Layer 3 of a small transformer language model trained on English Wikipedia (13 layers, counted from 0, width 64).
A neuron adds its activation times its output weights to the MLP's output. To switch it off is to set its activation to zero at one token and run the rest of the model.
A neuron's activation on a vector x is SiLU(gate . x) times (in . x), where the dot is the dot product.

Input weights of the MLP neurons that the questions are about. A number n stands for (n - 500) times 0.0024.
n3 gate: 303,701,418,536,335,476,557,422,505,526,503,491,672,618,321,383,474,471,470,487,581,337,397,538,615,497,218,417,319,385,647,719,582,452,401,375,323,580,357,423,370,603,485,624,531,577,502,408,500,551,548,227,433,437,735,508,562,609,436,501,435,422,741,263
n4 gate: 479,465,489,731,318,554,434,625,463,428,466,775,548,494,631,575,478,602,614,773,732,653,544,615,321,572,623,560,614,686,563,520,542,598,254,656,563,742,533,697,822,509,476,548,296,652,510,393,439,364,431,351,352,334,782,596,601,702,270,562,572,588,461,435
n21 gate: 395,456,382,591,621,292,340,270,410,436,493,798,388,655,528,652,438,430,492,409,495,365,449,541,552,284,315,407,446,365,753,689,503,442,510,305,361,411,563,623,371,591,493,423,709,455,674,423,596,503,565,416,578,439,541,581,410,599,544,533,483,588,628,633
n70 gate: 434,457,515,722,635,606,657,495,560,582,390,436,464,279,446,397,400,519,674,453,522,598,584,429,539,421,498,535,426,700,427,455,536,621,682,463,470,566,563,730,417,535,967,493,264,772,666,597,380,667,441,437,832,774,739,532,590,474,626,711,519,434,358,564
n101 gate: 558,392,331,533,403,555,465,387,433,434,500,495,553,485,567,559,297,390,526,474,382,532,439,393,260,289,687,416,556,618,587,501,641,293,386,505,404,627,623,620,568,532,507,502,496,673,619,483,436,414,506,564,423,467,574,258,454,714,461,399,621,514,600,441
n123 gate: 353,584,797,396,488,419,372,410,397,430,526,643,424,473,360,480,368,307,451,524,642,494,252,454,398,362,441,591,393,350,516,459,256,553,315,531,470,709,559,524,752,339,519,605,634,438,318,430,409,235,558,456,258,578,534,632,415,415,417,540,566,771,728,524
n128 gate: 491,349,256,632,553,592,415,414,624,548,571,381,619,545,497,445,830,489,539,310,434,734,390,364,586,515,667,418,302,478,605,652,587,335,503,470,428,580,501,737,754,402,342,635,431,370,246,221,561,501,793,471,469,517,495,561,351,342,590,151,597,80,662,262
n134 gate: 556,428,327,555,400,491,507,628,522,478,557,353,647,506,395,541,382,449,489,535,586,466,730,516,512,375,276,507,417,671,661,355,617,527,345,433,347,256,451,526,593,430,634,567,540,452,558,386,352,424,585,372,433,435,462,690,632,453,382,459,603,563,684,480
n157 gate: 272,430,458,465,459,520,341,735,372,448,375,453,421,432,340,626,489,457,508,416,336,405,384,553,653,512,206,590,456,448,528,554,579,498,519,413,556,433,287,433,428,582,314,604,333,356,417,509,338,664,531,466,646,477,573,605,557,423,368,400,696,453,427,476
n165 gate: 231,360,541,435,344,654,443,490,373,428,375,574,423,477,589,299,411,434,710,525,487,554,401,366,695,535,589,543,597,645,449,464,569,671,437,561,300,547,515,677,649,409,665,471,386,602,424,404,355,596,373,422,577,412,389,288,711,591,471,235,580,419,602,460
n166 gate: 508,632,628,422,498,667,271,498,540,326,395,488,443,392,305,552,504,606,401,269,402,336,559,316,526,326,601,571,536,278,418,490,453,344,400,323,533,539,655,348,600,511,313,584,535,538,654,687,316,321,476,670,512,604,498,509,541,287,234,335,642,460,526,581
n3 in: 544,386,700,558,595,582,432,643,603,574,455,395,470,515,557,638,569,586,546,622,452,650,562,475,425,476,693,520,704,704,370,406,388,470,487,605,705,610,611,400,458,484,392,544,249,365,403,497,439,556,208,597,597,552,309,585,600,550,425,388,365,581,209,505
n4 in: 464,427,530,693,485,524,491,548,439,688,321,700,403,697,459,638,579,620,496,410,575,681,439,401,532,452,775,491,275,604,523,571,449,540,469,457,448,489,418,756,668,398,288,638,592,455,672,607,496,514,559,565,355,387,665,583,628,568,290,689,576,475,636,431
n21 in: 406,462,504,544,755,384,270,359,448,439,457,673,544,594,425,703,639,350,588,427,382,471,444,450,561,302,378,586,445,310,805,556,321,487,567,367,396,461,624,377,329,608,408,339,682,469,615,521,469,405,434,339,381,377,509,438,438,692,614,509,577,640,586,461
n70 in: 493,420,564,290,243,636,551,489,375,557,341,417,280,648,290,507,193,498,529,494,284,455,591,527,666,555,533,506,467,558,362,260,809,568,360,607,637,656,572,435,560,238,632,532,402,299,515,542,709,614,462,668,513,500,524,603,517,383,594,705,588,446,670,471
n101 in: 407,549,523,291,513,418,297,459,687,397,402,439,524,583,431,377,441,782,344,219,488,546,589,366,585,460,443,405,564,479,482,651,636,404,651,338,492,529,328,522,693,443,559,389,660,507,464,546,464,390,655,633,669,444,573,385,427,572,561,398,404,423,654,402
n123 in: 569,371,46,470,673,654,384,500,539,598,568,413,629,644,488,584,708,345,536,437,339,449,694,712,527,409,349,314,619,608,302,588,699,452,646,447,481,336,653,517,315,487,387,290,278,380,381,542,428,581,626,607,519,376,539,485,589,663,377,530,736,246,499,571
n128 in: 403,256,497,529,363,397,541,613,596,574,395,349,650,511,465,661,464,512,506,345,320,637,494,642,661,305,749,604,325,578,382,605,590,356,409,694,700,491,582,649,641,390,238,395,452,535,187,386,615,624,778,504,441,540,377,567,526,558,617,426,584,324,519,359
n134 in: 445,669,610,532,543,634,602,416,406,628,489,467,312,648,684,676,428,663,652,654,367,540,414,420,457,668,695,596,543,232,428,550,375,481,570,500,580,753,534,461,475,484,591,499,434,613,432,445,502,621,333,547,605,604,533,371,459,579,701,521,413,621,328,598
n157 in: 277,666,465,749,500,599,568,277,328,631,379,382,600,481,410,688,732,479,521,422,492,367,380,594,571,495,368,712,364,449,607,500,614,619,455,582,399,537,314,671,533,571,495,547,471,627,275,456,396,481,455,638,569,593,501,521,624,462,394,488,656,403,556,480
n165 in: 684,460,692,427,396,334,517,701,570,454,407,297,550,658,302,759,562,595,469,538,575,472,367,556,528,457,551,327,336,268,576,496,490,194,399,587,629,562,500,509,312,477,465,474,566,620,810,477,537,620,419,444,451,496,393,804,370,315,631,866,361,552,196,450
n166 in: 496,579,731,420,558,423,338,507,505,398,485,200,460,610,451,358,404,508,432,388,614,261,544,402,683,688,547,477,309,606,407,724,627,472,309,638,568,512,443,393,363,540,508,464,627,721,639,461,585,564,555,467,523,721,432,579,658,328,239,688,306,592,468,431

Output weights of the MLP neurons that the questions are about. A number n stands for (n - 500) times 0.0015.
n3: 853,333,599,688,452,522,502,455,417,641,395,556,350,373,584,618,483,598,609,371,288,507,607,397,537,206,614,621,726,447,539,632,245,336,264,784,637,346,642,774,595,543,389,361,549,631,446,558,496,724,488,670,711,534,344,333,626,557,327,634,633,666,427,635
n4: 568,411,387,358,534,528,506,317,673,522,640,346,504,199,371,585,471,304,552,420,363,273,533,564,463,385,212,527,461,473,388,421,308,538,605,490,549,348,365,508,384,499,563,221,524,574,385,381,505,401,507,557,655,669,38,454,489,214,765,347,572,458,315,509
n21: 381,410,672,516,727,347,254,516,564,519,456,626,511,591,536,621,356,437,712,424,440,675,586,215,469,473,457,322,546,583,594,729,501,418,606,433,223,645,662,502,375,506,388,520,452,289,644,440,680,357,312,532,497,335,211,811,458,283,858,635,639,377,371,542
n70: 565,477,411,328,730,351,626,455,602,180,667,571,614,614,513,489,781,666,167,592,604,193,526,758,308,681,569,494,467,320,463,800,309,435,443,385,578,533,539,271,427,723,252,553,838,418,449,242,479,487,518,591,299,234,523,389,493,411,466,328,700,524,238,576
n101: 326,474,597,270,542,460,425,452,510,591,384,372,723,601,470,356,605,588,355,329,453,456,332,535,750,315,530,487,409,657,688,499,545,694,384,333,526,529,709,357,755,377,298,505,690,492,402,632,459,395,558,552,513,490,381,449,399,515,518,445,604,583,659,437
n123: 488,591,971,553,252,293,606,454,671,369,382,774,382,242,336,548,390,143,656,465,728,475,341,431,572,392,506,504,481,562,846,641,145,595,120,662,534,822,451,772,735,598,478,638,524,562,263,620,429,316,357,606,428,304,304,316,547,645,446,552,463,919,893,464
n128: 427,751,513,396,403,455,406,586,319,638,461,459,565,608,552,460,378,526,564,470,436,331,522,695,524,435,279,512,876,581,522,414,398,484,352,594,404,530,675,304,306,370,461,636,587,546,743,781,371,445,239,611,508,496,598,601,585,542,443,486,608,784,363,941
n134: 449,428,742,635,416,589,347,518,359,443,473,669,467,483,388,729,556,579,463,369,405,485,255,413,432,584,629,768,720,486,340,684,499,766,399,465,663,480,479,437,495,427,572,440,421,286,559,577,658,580,505,550,295,557,532,229,318,619,279,570,496,610,292,563
n157: 590,366,465,453,326,506,484,278,541,738,567,233,779,434,489,491,565,599,355,524,541,501,502,505,445,449,887,537,531,598,428,421,333,574,554,402,467,343,729,341,589,263,607,668,381,397,714,563,698,415,381,377,394,462,359,492,397,618,413,735,410,580,610,380
n165: 397,506,261,530,524,388,573,339,499,411,659,593,353,645,348,482,381,175,313,454,582,590,673,307,390,478,515,706,786,549,644,403,445,499,637,364,558,255,405,384,629,584,404,582,261,239,249,285,594,400,546,389,342,362,454,324,362,375,329,381,386,411,482,634
n166: 478,561,340,385,357,226,576,182,636,548,495,396,492,769,744,546,304,446,478,555,533,211,554,552,548,606,463,399,187,682,446,439,809,537,594,747,452,558,558,437,386,613,490,548,574,752,652,360,788,660,538,387,690,644,715,820,408,353,630,580,336,815,432,504

Each question names a token from some text and the token that comes next. It shows the vector x that enters the MLP there. A number n stands for (n - 500) times 0.0046.

Then comes g, the gradient of the next token's log-probability with respect to the MLP's output, scaled to length 1. A neuron's effect is roughly proportional to its activation times (output weights . g). A number n stands for (n - 500) times 0.00089.

" through", then " his"
x: 441,638,378,464,737,385,562,703,416,622,541,446,442,606,584,292,423,555,711,566,588,399,354,784,657,291,476,224,450,618,614,338,536,537,651,682,625,707,454,354,679,352,260,483,511,631,460,526,445,479,329,725,532,561,545,473,504,407,669,413,716,647,692,645
g: 685,588,554,520,503,550,679,295,413,425,576,559,545,395,585,478,301,458,554,331,354,448,476,392,456,752,414,266,494,351,575,386,392,332,545,599,263,536,592,509,681,740,399,406,378,408,611,404,150,628,763,710,444,286,552,428,523,604,420,616,637,606,889,661
Switching off which neuron hurts the next token most? n123

" early", then " from"
x: 540,580,351,528,713,529,541,699,454,484,540,452,540,523,645,410,501,615,876,669,393,332,521,683,459,298,519,165,581,734,492,438,417,542,639,649,479,691,633,395,605,398,277,495,392,648,533,403,411,714,494,778,520,573,599,582,529,424,706,502,686,562,759,745
g: 469,330,377,666,563,514,458,751,466,293,321,430,298,508,669,599,576,443,591,203,398,597,683,485,449,611,478,625,337,216,440,515,443,695,473,388,452,658,486,585,460,791,683,396,487,530,824,388,429,736,512,687,529,362,437,253,613,636,627,711,417,370,459,350
Switching off which neuron hurts the next token most? n101

"|", then " Derby"
x: 436,464,443,587,771,484,391,676,444,378,372,495,574,531,655,218,445,670,756,514,566,307,407,693,591,293,494,281,369,598,494,505,406,496,682,661,637,811,394,337,695,538,308,421,572,621,518,509,437,560,474,699,337,506,569,547,667,360,645,339,594,652,681,579
g: 634,359,456,211,677,551,268,354,706,463,493,330,502,530,649,256,359,571,570,773,574,414,519,735,634,617,639,426,534,522,556,418,917,465,379,352,502,533,579,615,465,641,501,473,553,548,547,529,409,391,453,477,401,457,532,206,680,547,602,465,187,461,232,322
Switching off which neuron hurts the next token most? n166

" Har", then "umi"
x: 486,540,341,451,699,454,593,630,518,558,504,358,614,539,583,277,717,685,710,714,658,336,431,809,495,357,497,92,419,512,490,428,415,522,587,573,513,519,534,452,494,569,238,627,618,550,527,444,569,498,416,597,468,630,398,518,497,515,791,209,524,588,652,783
g: 327,554,572,530,364,288,605,497,831,596,539,366,411,341,378,674,360,452,530,620,719,564,651,566,607,576,708,824,284,458,526,517,432,478,525,429,525,621,498,443,388,797,668,595,578,453,320,465,533,571,441,588,129,500,562,594,382,264,292,540,705,295,517,662
Switching off which neuron hurts the next token most? n70

"T", then "ra"
x: 395,477,343,486,694,421,503,677,357,564,473,512,608,692,776,353,656,730,546,595,707,430,550,772,620,364,415,311,499,612,415,362,532,426,602,622,639,686,456,370,516,506,198,488,599,696,604,401,566,630,436,642,367,473,485,500,506,333,705,278,711,508,494,621
g: 233,580,447,268,447,691,626,665,235,516,432,539,561,442,547,347,327,437,555,573,384,570,558,395,524,404,380,476,563,600,431,632,547,130,569,443,509,534,483,309,574,147,333,588,897,315,446,396,258,434,388,405,552,497,473,504,806,518,478,312,500,640,439,446
Switching off which neuron hurts the next token most? n128

" by", then " critical"
x: 434,553,454,437,683,463,541,713,360,553,420,523,565,708,557,302,486,480,592,566,580,388,368,705,627,316,566,233,429,583,586,411,638,516,686,788,641,642,442,299,745,397,239,492,628,767,522,447,406,387,420,612,416,463,623,469,562,358,628,444,700,640,725,608
g: 719,323,328,654,483,781,646,521,523,695,523,487,528,385,409,591,328,353,547,417,392,609,389,654,453,329,457,522,516,636,657,488,614,445,630,295,594,402,484,565,376,337,473,230,403,325,372,712,702,614,746,395,602,383,547,207,296,586,647,582,583,500,762,739
Switching off which neuron hurts the next token most? n4

" first", then " time"
x: 461,436,227,430,605,551,449,666,385,418,427,459,687,556,781,317,572,711,535,559,590,420,459,699,388,321,413,204,569,715,467,418,555,599,663,664,475,723,500,358,678,465,338,629,450,767,589,594,510,751,461,701,465,581,609,533,541,427,737,478,667,576,683,655
g: 335,519,676,528,420,433,734,384,509,781,731,330,289,326,542,472,769,491,361,710,583,486,363,412,542,409,453,324,547,723,369,443,638,550,466,360,452,570,635,478,305,697,398,411,492,372,407,657,670,789,580,419,627,463,428,521,347,264,713,555,297,590,594,732
Switching off which neuron hurts the next token most? n166

"anced", then " himself"
x: 498,416,340,500,706,529,512,761,406,577,431,491,580,575,735,351,528,688,718,488,429,484,540,812,648,257,408,195,556,606,502,290,433,591,640,595,473,692,498,355,628,562,277,427,401,614,516,575,430,580,291,741,588,675,541,588,571,421,690,427,614,577,723,649
g: 674,395,284,295,587,421,552,188,526,308,508,534,601,486,481,514,653,409,419,461,499,605,580,595,616,627,494,342,552,251,625,661,612,355,253,921,347,457,653,492,675,717,468,542,468,547,628,525,445,486,584,606,412,380,668,346,410,808,577,465,696,596,587,745
Switching off which neuron hurts the next token most? n70

",", then "7"
x: 568,589,435,490,723,579,538,698,435,542,443,598,470,615,604,274,514,685,590,677,568,423,427,724,589,152,512,161,359,677,573,407,461,586,649,674,467,870,331,386,611,478,392,433,710,704,411,459,439,607,429,610,446,641,676,440,472,400,687,453,608,590,706,539
g: 525,332,426,535,580,285,287,543,518,679,434,429,468,777,318,447,549,483,661,599,215,402,224,453,677,584,554,701,461,725,351,702,385,557,524,686,420,692,801,596,454,564,510,704,482,481,446,496,547,626,514,641,500,595,196,684,462,276,393,537,385,564,280,634
Which neuron, switched off, raises the next token's probability most? n3

" |", then " MA"
x: 520,405,551,514,723,585,393,663,430,473,415,448,551,591,639,235,513,644,729,580,540,302,361,770,595,290,415,329,496,608,525,504,401,563,653,554,589,833,415,322,761,506,304,477,621,691,501,550,446,569,422,693,373,651,564,538,509,294,652,365,609,582,742,585
g: 715,282,169,333,534,535,393,388,581,447,471,737,538,589,482,506,350,566,453,810,596,353,379,594,639,645,624,636,588,563,401,436,500,241,470,427,547,593,565,580,810,301,467,363,585,237,369,402,459,590,664,412,468,550,354,180,618,529,273,315,495,474,442,642
Switching off which neuron hurts the next token most? n123

"com", then " no"
x: 535,438,363,475,802,511,543,570,348,462,487,457,621,702,618,282,565,753,715,635,550,436,393,694,540,334,430,227,532,641,444,510,445,486,617,528,434,661,478,438,465,560,269,679,627,598,534,539,545,501,380,678,602,590,189,426,519,344,834,277,692,525,508,635
g: 224,366,504,553,178,535,341,718,358,450,436,313,412,631,482,504,451,544,489,362,364,743,414,643,517,337,445,513,454,663,715,559,523,282,570,775,480,703,314,309,484,689,664,542,463,703,553,427,666,615,599,327,566,498,421,716,457,486,440,706,704,703,625,349
Which neuron, switched off, raises the next token's probability most? n70

" social", then " sciences"
x: 506,443,304,419,678,528,561,616,444,425,568,494,684,512,663,370,585,544,631,593,465,386,655,712,539,378,496,171,329,805,549,259,550,531,692,604,620,582,433,335,580,563,309,612,528,524,624,433,484,436,316,560,505,620,529,609,619,308,744,297,762,466,551,830
g: 667,770,443,316,483,400,670,436,646,696,477,765,533,425,426,587,409,483,433,382,449,497,409,265,413,653,467,397,535,423,494,367,180,497,444,300,407,445,291,660,694,489,471,595,662,289,377,567,654,476,486,482,414,602,520,497,614,160,497,66,359,571,508,645
Switching off which neuron hurts the next token most? n134

" de", then "ference"
x: 555,497,454,527,742,397,500,775,468,559,551,446,715,667,658,334,443,602,622,594,571,382,595,789,564,288,506,107,428,702,658,464,448,506,624,488,376,513,576,293,704,596,323,596,479,658,524,517,570,482,451,650,484,521,341,425,560,251,663,328,581,691,615,672
g: 669,308,594,722,483,314,718,317,546,528,562,418,481,357,634,497,526,656,648,538,480,226,565,535,229,227,265,455,267,524,560,535,667,343,130,540,498,557,618,552,235,366,632,517,592,394,493,626,655,356,457,669,578,573,567,331,486,484,589,664,308,484,659,582
Switching off which neuron hurts the next token most? n134

"uls", then "es"
x: 532,437,367,438,799,420,518,566,375,506,510,568,653,698,551,424,574,620,634,604,478,511,485,760,651,262,535,219,389,608,456,596,558,452,604,574,360,597,447,232,488,639,295,643,596,688,568,541,542,444,309,700,555,377,479,471,667,287,720,404,693,429,644,621
g: 551,914,568,586,565,487,470,694,821,309,424,399,568,696,377,368,440,455,450,529,341,599,561,406,372,469,324,449,483,367,578,389,638,600,612,555,577,682,372,407,423,563,556,497,305,576,140,506,522,453,472,511,790,314,191,816,477,560,510,510,700,522,517,509
Switching off which neuron hurts the next token most? n21

" Hon", then "ō"
x: 502,509,515,398,739,469,532,668,506,591,508,514,644,598,731,328,567,552,512,606,631,396,458,689,477,423,554,258,363,653,561,487,328,461,710,473,576,386,516,286,525,478,194,533,326,545,701,376,526,451,379,700,457,507,557,489,493,307,804,353,652,498,695,838
g: 376,510,206,535,554,513,641,486,634,498,533,303,606,418,465,440,322,605,468,548,467,875,826,582,514,516,740,569,524,113,359,430,385,514,464,596,522,650,517,592,551,365,580,667,501,312,471,442,614,727,823,588,205,627,479,677,536,426,556,624,472,345,476,429
Switching off which neuron hurts the next token most? n123

"All", then "ard"
x: 472,618,400,454,715,523,558,536,392,533,565,492,645,689,688,315,491,631,692,571,626,392,435,747,494,241,619,160,450,538,416,486,487,505,706,706,706,601,426,468,567,573,203,719,345,651,572,437,461,541,411,711,448,415,479,530,414,348,725,441,560,597,763,649
g: 495,468,615,286,472,331,332,563,483,405,607,541,654,496,580,542,839,330,489,625,761,404,457,558,587,610,367,479,591,535,601,686,277,400,591,385,637,482,254,587,409,645,296,501,558,309,456,555,540,575,121,403,338,368,320,710,453,546,339,346,619,273,239,488
Switching off which neuron hurts the next token most? n70

" Billboard", then " K"
x: 387,573,458,466,645,624,439,674,298,258,441,412,590,538,579,156,620,628,668,470,512,367,562,632,465,310,389,215,547,692,470,442,461,614,664,667,597,723,483,430,494,393,274,425,485,590,522,593,562,492,439,759,575,534,584,465,694,332,761,333,638,568,730,624
g: 531,315,566,308,570,765,578,768,325,645,660,328,487,694,738,635,525,472,689,642,454,518,551,620,621,612,296,635,770,217,491,539,232,569,454,621,447,478,307,535,597,462,421,650,644,511,274,632,526,484,379,597,333,539,354,559,661,556,546,544,482,285,326,297
Switching off which neuron hurts the next token most? n165

" in", then " many"
x: 355,576,340,587,659,420,571,735,451,594,512,543,390,546,590,302,542,552,634,584,516,330,373,724,596,262,362,186,391,713,650,335,596,531,618,711,558,647,505,337,676,252,221,479,592,696,473,546,434,525,439,668,504,550,517,439,500,445,676,379,541,629,739,585
g: 458,642,758,444,268,620,186,541,375,660,648,450,421,638,588,495,480,421,518,366,476,587,327,306,311,526,652,443,503,515,250,569,344,534,466,749,358,452,446,470,489,591,534,651,615,519,508,584,713,640,486,389,493,452,830,464,622,739,627,315,549,847,749,582
Switching off which neuron hurts the next token most? n165

"ost", then " deb"
x: 379,390,374,547,830,503,514,692,382,492,495,503,623,680,672,334,602,694,707,547,526,431,384,794,586,289,523,229,476,632,458,365,605,487,640,603,452,636,456,355,477,502,260,548,523,646,607,411,526,522,479,549,409,487,487,481,700,413,758,365,746,495,657,638
g: 710,392,290,554,435,749,769,638,411,355,533,396,472,544,424,457,343,555,667,349,229,438,458,646,617,349,563,407,710,701,735,331,769,653,475,722,484,459,539,503,640,379,557,368,591,624,556,622,447,511,563,391,652,582,650,327,328,502,310,527,199,501,707,591
Switching off which neuron hurts the next token most? n128

" Ex", then "y"
x: 538,562,395,448,678,350,492,612,431,532,583,524,639,580,865,292,605,647,502,484,622,358,560,800,501,323,533,146,471,595,560,498,334,573,594,514,578,694,415,364,472,454,273,540,441,607,472,589,528,478,290,673,496,550,374,391,499,392,756,335,712,611,685,700
g: 476,493,419,238,317,523,320,373,753,551,593,405,392,741,498,441,482,421,373,599,478,467,254,510,595,658,299,672,506,591,490,479,323,414,613,650,349,633,453,464,594,663,456,761,396,626,200,381,574,467,522,577,292,457,423,857,661,488,574,472,783,666,276,439
Switching off which neuron hurts the next token most? n70